Layer 7 of a small transformer language model trained on English Wikipedia (12 layers, counted from 0, width 128).
A neuron's activation on a vector x is GELU(weights . x + bias), where the dot is the dot product.

Input weights of the MLP neurons that the questions are about. A number n stands for (n - 500) times 0.0023.
n3 (bias -0.154): 561 694 678 638 360 556 446 458 622 347 575 504 228 653 467 270 481 434 715 534 504 462 592 511 442 288 295 425 368 551 756 455 608 624 488 388 540 578 733 613 401 473 679 400 410 450 621 452 395 590 433 577 492 515 369 514 600 435 488 334 348 663 470 732 608 667 357 588 524 579 536 571 504 496 325 584 434 225 580 330 784 638 351 554 807 653 576 260 405 493 526 208 560 642 551 560 465 452 514 634 268 523 336 531 428 531 584 321 480 655 289 598 558 456 508 515 387 465 600 586 446 492 535 493 500 303 440 738
n24 (bias -0.180): 416 554 594 510 673 408 643 451 659 353 411 324 606 503 500 412 553 601 542 730 712 336 504 480 507 516 270 321 396 517 390 679 454 376 535 828 482 325 395 538 565 389 543 528 518 632 337 449 274 447 658 376 390 287 500 477 518 357 529 542 618 566 356 272 532 537 460 266 467 434 748 494 573 555 603 667 514 405 563 422 431 442 609 738 548 525 497 483 472 593 565 619 342 605 587 534 447 402 548 347 544 521 633 635 483 557 504 444 282 369 268 361 589 450 497 371 575 380 464 579 310 560 482 595 411 412 528 556
n76 (bias -0.196): 470 429 493 547 304 525 496 407 542 821 624 479 529 411 507 605 610 464 380 463 733 600 493 743 534 379 374 515 578 489 479 555 526 538 429 579 616 543 399 658 608 444 416 564 489 545 570 525 390 430 617 564 224 753 300 458 654 507 381 492 344 348 599 327 474 535 252 564 535 585 556 321 348 698 538 381 504 696 392 225 640 392 551 635 365 608 582 418 673 418 383 466 489 378 375 761 515 805 568 285 371 227 496 436 596 428 605 496 550 607 386 572 634 486 507 456 473 428 344 500 413 788 500 565 453 507 394 760
n165 (bias -0.132): 550 551 486 497 349 648 567 542 504 649 531 606 445 698 480 504 266 667 692 346 372 624 464 329 554 539 584 238 459 440 444 486 500 608 568 385 511 442 383 573 504 705 540 411 388 532 616 342 448 490 454 565 433 514 490 981 464 567 372 536 624 517 514 510 918 625 659 412 507 728 576 533 564 476 442 645 392 633 560 439 525 390 451 600 347 375 592 564 563 526 573 429 409 461 558 417 565 452 477 656 421 572 493 637 622 291 296 422 366 507 551 326 530 507 570 621 543 464 563 434 214 297 500 552 663 445 542 453
n186 (bias -0.141): 596 549 711 631 337 460 415 531 411 317 453 497 423 455 421 552 423 721 400 216 402 425 586 714 469 649 358 436 441 581 554 456 517 350 386 431 582 623 656 439 564 517 566 383 679 627 384 770 476 357 629 272 466 524 416 367 566 473 550 465 373 546 601 564 414 552 403 451 333 507 400 382 448 388 507 500 109 309 476 607 555 631 500 479 537 596 442 346 582 576 497 300 378 516 632 630 287 450 544 577 655 528 454 472 409 340 557 572 380 510 546 644 519 628 757 386 427 556 550 468 481 452 597 470 440 673 486 419
n270 (bias -0.195): 511 593 450 620 568 282 479 637 306 555 511 355 300 554 738 319 251 528 695 603 520 439 417 609 270 343 449 560 424 575 601 535 522 365 631 482 601 479 524 273 504 583 573 416 662 460 521 651 560 353 528 725 450 460 486 520 456 341 563 416 665 500 383 490 420 562 526 621 500 447 547 507 606 276 606 758 584 745 450 427 564 794 687 359 242 482 478 478 532 629 711 355 472 575 486 430 515 661 510 504 396 614 476 555 528 222 395 514 570 407 669 448 289 521 685 525 273 533 421 574 442 304 551 517 535 363 521 486
n295 (bias -0.189): 617 323 571 570 373 493 486 530 590 477 437 518 507 560 565 485 519 703 530 567 700 477 394 704 876 503 325 478 373 536 472 355 607 412 329 309 414 478 507 381 582 346 546 527 569 428 537 500 485 475 694 653 560 689 467 321 454 511 812 286 481 536 630 480 743 345 382 370 387 433 829 622 446 511 623 564 561 462 542 500 595 461 397 530 467 454 768 477 560 423 703 500 370 541 711 452 373 688 621 496 518 677 540 408 261 373 516 504 442 507 353 758 746 511 694 320 646 355 401 659 440 682 481 313 611 555 526 504
n303 (bias -0.186): 489 504 456 546 594 504 479 540 421 725 550 452 543 471 391 456 604 391 515 518 469 606 603 434 318 277 434 392 549 469 605 406 474 507 570 537 436 298 504 532 462 445 440 414 257 547 402 532 410 562 369 641 590 449 286 628 837 822 610 404 438 597 299 454 202 455 557 511 424 377 565 493 427 269 355 598 314 537 537 489 543 613 525 518 687 438 610 288 605 473 368 566 698 547 377 621 314 580 407 361 620 132 500 622 399 630 603 504 301 395 459 597 376 563 594 429 519 815 481 515 318 533 670 379 675 461 395 462
n374 (bias -0.205): 347 471 557 500 386 504 358 279 532 445 500 754 373 477 313 389 434 526 642 387 467 302 538 619 554 504 439 372 471 410 663 538 392 244 596 755 421 363 374 413 571 534 352 462 629 717 477 507 324 431 697 632 666 672 716 478 500 496 401 589 660 554 481 483 500 631 504 599 476 353 500 397 547 564 465 492 488 121 737 488 551 445 377 377 575 220 492 645 337 662 283 454 447 761 526 626 531 718 402 511 493 593 453 395 391 620 739 538 512 481 367 399 435 398 538 656 597 577 249 700 443 623 824 526 504 637 489 536
n383 (bias -0.137): 489 419 556 683 588 507 524 535 219 431 670 569 514 489 575 610 604 588 258 500 433 553 429 684 572 500 463 294 425 420 434 326 318 306 664 482 419 425 397 573 686 373 334 357 565 574 539 517 472 232 488 527 378 500 586 527 543 351 537 414 549 383 417 434 543 641 669 324 548 668 503 163 456 336 453 489 633 554 334 514 614 467 503 518 608 521 609 525 742 272 438 528 469 523 568 417 511 423 384 535 340 507 449 647 497 273 426 458 170 472 554 388 310 665 353 569 568 500 452 300 517 404 611 613 479 497 521 630
n422 (bias -0.166): 515 489 574 377 379 384 588 426 442 485 438 434 435 752 514 306 402 571 377 591 419 470 545 514 515 473 493 584 479 398 559 613 470 598 384 432 385 658 831 533 523 533 689 467 383 418 320 648 493 458 549 682 276 489 446 567 549 533 715 507 541 423 639 377 306 737 318 400 488 551 646 497 630 621 451 518 673 477 389 515 656 263 402 414 595 593 637 600 563 613 493 601 730 632 518 518 130 608 422 420 328 575 496 172 749 409 554 456 447 232 420 519 475 649 387 507 379 372 632 378 667 422 459 496 732 684 412 454
n445 (bias -0.105): 395 453 571 706 586 405 765 496 442 438 378 394 426 579 399 708 519 351 610 418 243 481 553 561 722 545 440 296 417 561 630 626 462 653 678 553 594 496 434 656 204 402 477 520 712 624 470 416 748 461 391 424 493 421 356 396 565 417 488 310 414 708 322 392 439 414 634 348 687 287 553 497 593 500 596 496 427 439 466 618 632 764 526 402 459 530 797 410 698 597 515 561 637 596 315 375 262 242 548 423 544 431 525 217 560 469 591 451 384 347 469 438 550 640 333 570 673 408 488 585 578 462 450 570 559 306 385 518

Each question shows a token from some text and the vector x that enters the MLP there. A number n stands for (n - 500) times 0.011.

"ill": 463 490 378 458 479 588 448 450 484 529 523 587 628 501 524 557 510 492 528 512 577 507 518 350 417 479 663 442 495 532 234 524 424 592 595 436 543 444 451 414 471 490 594 397 665 557 369 482 443 517 481 300 530 549 559 458 440 373 505 518 566 490 527 611 496 322 489 559 540 396 352 473 576 553 425 514 542 510 631 476 242 550 517 512 529 592 600 485 432 513 619 574 430 342 553 704 440 487 614 468 545 463 268 417 638 510 535 477 403 388 571 553 743 469 370 498 584 430 491 493 635 470 497 654 447 539 585 421
The neuron with the highest activation: n24

" al": 427 393 434 398 595 450 488 553 442 495 472 567 510 588 710 526 557 321 518 528 577 418 477 412 496 455 594 459 583 633 483 463 516 607 600 363 403 635 612 386 531 530 537 362 501 524 305 498 576 458 391 516 562 566 487 313 402 518 468 490 603 473 625 645 599 467 532 669 372 495 542 607 567 563 549 555 619 551 601 414 299 528 444 524 479 545 456 366 464 318 476 439 439 443 384 597 471 398 392 484 412 507 436 456 593 677 526 528 598 405 640 545 495 393 347 495 499 468 456 514 470 556 650 489 464 428 602 392
The neuron with the highest activation: n270

" At": 389 427 403 332 412 475 610 537 394 557 434 545 436 527 634 484 539 429 643 600 565 451 409 320 494 478 559 417 553 586 539 449 417 514 425 478 485 472 445 552 493 549 593 459 751 469 467 646 503 478 506 512 646 421 477 439 432 574 461 423 497 305 456 599 526 570 534 455 578 477 610 603 511 517 575 462 479 494 484 590 341 468 471 564 601 538 354 561 485 316 651 640 441 494 504 562 407 559 395 550 535 548 438 356 563 539 435 514 514 411 608 553 514 410 356 464 488 498 558 432 686 474 504 475 359 592 514 346
Which neuron fires most, and how strongly? n422, at about 2.7

" |\n": 491 344 505 506 368 604 625 513 468 516 466 669 450 512 661 637 659 391 510 615 584 332 413 302 455 346 630 424 515 529 637 509 396 625 453 314 503 407 529 460 507 618 509 276 413 563 458 515 557 579 394 436 524 554 526 424 437 559 453 446 610 303 582 516 549 459 530 514 429 438 338 645 673 507 453 445 578 559 494 504 458 430 581 601 687 540 447 494 540 373 630 595 536 493 529 459 467 517 286 457 508 461 357 516 530 575 503 510 543 494 595 420 504 399 343 481 403 419 453 556 618 491 477 568 402 609 555 328
The neuron with the highest activation: n422

"ade": 428 582 302 421 492 486 696 515 480 531 552 554 505 446 551 569 486 535 500 495 536 339 438 466 486 431 644 359 514 670 472 548 428 572 524 471 543 370 284 582 500 613 536 431 333 481 527 532 547 609 322 367 550 452 558 396 472 497 489 437 495 448 608 783 550 484 615 604 569 434 510 533 562 635 521 564 544 515 558 502 325 441 479 524 534 543 497 499 405 486 468 499 414 397 565 588 543 513 267 498 568 387 465 566 492 534 420 489 521 506 538 441 602 371 581 464 446 351 507 467 527 567 489 481 437 545 636 261
The neuron with the highest activation: n165

"og": 559 454 512 413 408 505 691 653 445 421 476 565 548 420 482 466 603 504 551 463 428 456 546 384 418 304 596 269 536 553 431 506 439 524 454 250 644 546 430 468 472 646 627 427 601 587 485 510 468 578 262 319 598 447 567 382 487 548 493 462 523 473 618 773 482 452 527 553 482 471 305 668 568 612 476 557 532 550 605 481 386 431 601 464 474 509 581 482 523 524 516 521 489 390 569 503 501 450 463 504 591 393 459 480 597 571 605 466 387 498 474 475 624 400 532 484 488 362 527 423 568 450 601 492 349 668 504 442
The two highest activations, in order: n186, n165

"ec": 430 469 543 530 508 519 493 428 512 499 445 548 708 584 606 544 515 505 558 388 584 491 429 342 435 515 661 391 525 561 363 381 513 598 419 442 434 434 570 429 464 508 640 389 569 539 399 546 553 518 308 369 520 495 499 414 356 525 447 643 582 490 645 546 630 444 476 475 452 389 531 586 543 485 532 520 614 470 507 513 487 613 449 657 541 520 474 462 478 422 432 631 440 467 484 601 374 518 493 482 657 575 378 436 666 584 495 416 570 331 461 496 703 400 399 535 437 439 518 416 739 434 481 608 347 518 508 321
Which neuron fires most, and how strongly? n422, at about 1.9

"ner": 444 356 335 457 499 601 578 535 553 388 474 589 575 543 587 565 615 427 550 577 581 394 365 383 560 371 549 502 424 525 410 496 436 617 571 371 530 371 572 626 526 491 517 329 454 703 433 495 475 540 420 347 466 556 486 478 551 442 460 607 459 304 614 478 418 485 558 597 492 373 369 433 599 524 620 587 440 525 602 532 312 415 417 485 565 479 421 513 518 487 520 597 448 362 646 687 490 561 335 580 533 483 323 504 412 578 571 537 427 378 548 489 718 346 530 559 418 500 544 385 450 615 504 512 426 550 623 511
The two highest activations, in order: n24, n374

"t": 473 351 408 409 439 606 571 481 535 410 381 569 570 520 614 491 456 422 494 525 562 474 550 434 542 356 628 417 561 429 356 407 416 607 558 296 547 469 492 504 472 576 522 456 465 532 422 495 704 518 337 275 549 378 500 404 459 473 431 580 388 279 623 602 437 578 585 723 604 438 391 475 530 545 541 403 454 537 470 544 366 539 495 476 561 589 466 530 504 387 530 661 451 436 479 643 540 519 226 468 504 451 530 367 600 596 552 461 564 508 551 509 736 555 524 506 522 457 506 500 611 500 514 710 439 411 557 512
The neuron with the highest activation: n445

" Other": 490 398 270 416 333 474 658 618 427 494 600 544 564 525 616 460 632 353 573 520 545 402 562 410 454 337 601 450 496 495 563 503 521 583 464 426 535 415 578 569 550 549 484 412 598 476 491 438 510 554 446 460 528 595 544 463 325 548 447 480 459 434 571 707 450 479 609 467 552 508 463 620 712 531 484 564 451 452 724 510 407 488 464 427 747 446 419 464 444 265 454 508 402 459 507 476 417 498 349 518 542 461 424 486 479 484 545 525 468 517 618 538 577 380 540 438 504 430 505 420 568 524 458 463 394 606 559 463
Which neuron fires most, and how strongly? n3, at about 1.4

" Jo": 537 494 432 372 492 570 493 703 512 451 437 481 555 501 558 494 596 419 532 611 542 423 456 374 491 415 612 290 655 621 392 406 462 621 442 346 467 534 457 458 559 716 538 381 591 651 378 503 485 529 490 379 555 405 486 405 593 462 404 541 536 492 622 621 655 466 515 469 486 479 337 516 506 536 371 486 527 533 457 432 385 400 527 545 547 613 474 506 433 310 678 568 389 320 561 679 502 547 402 487 517 524 295 572 542 449 539 498 531 439 645 546 491 401 462 500 363 456 570 628 620 512 499 525 359 467 560 450
The neuron with the highest activation: n165

"en": 441 432 383 453 539 538 559 570 555 468 459 574 450 559 595 565 557 448 415 737 543 456 468 450 471 438 589 341 532 480 389 407 414 577 491 421 537 418 467 518 516 617 532 390 521 497 448 547 427 554 430 431 537 547 522 422 510 492 436 551 502 434 623 680 614 428 647 516 531 518 391 451 621 554 579 481 571 545 499 514 287 377 390 425 442 589 373 524 477 421 682 477 279 332 605 601 402 559 397 504 477 432 321 512 586 572 525 495 520 393 526 519 732 383 350 643 560 490 532 509 645 581 423 516 411 472 525 423
The neuron with the highest activation: n165

"re": 573 462 447 365 424 506 350 554 461 467 509 615 469 550 646 556 463 448 547 475 525 556 546 531 424 451 655 467 544 558 368 510 440 581 463 256 559 436 457 380 497 493 554 332 647 440 480 577 406 600 475 525 608 566 516 378 581 439 466 634 433 391 611 581 473 518 486 668 569 486 360 613 575 624 459 479 537 410 459 601 316 478 451 399 617 603 481 454 441 375 564 475 442 343 520 703 573 498 312 547 520 530 46 455 514 534 574 433 635 453 507 547 651 438 433 541 574 411 497 531 594 537 601 523 371 525 516 426
The neuron with the highest activation: n3

" The": 468 456 313 527 518 542 469 483 498 569 444 500 629 637 534 511 509 512 650 483 544 428 485 392 476 317 567 363 514 584 536 473 557 578 435 436 537 447 498 459 529 643 413 359 679 494 445 475 469 497 501 445 470 507 565 349 429 557 488 514 379 328 554 681 520 515 580 590 559 462 440 676 565 625 532 407 457 477 509 540 303 388 518 478 508 558 414 536 532 474 562 406 605 251 418 525 448 374 248 586 522 520 561 582 528 584 596 450 486 453 489 498 523 398 461 482 491 432 470 597 440 539 570 487 446 488 710 465
Which neuron fires most, and how strongly? n165, at about 0.46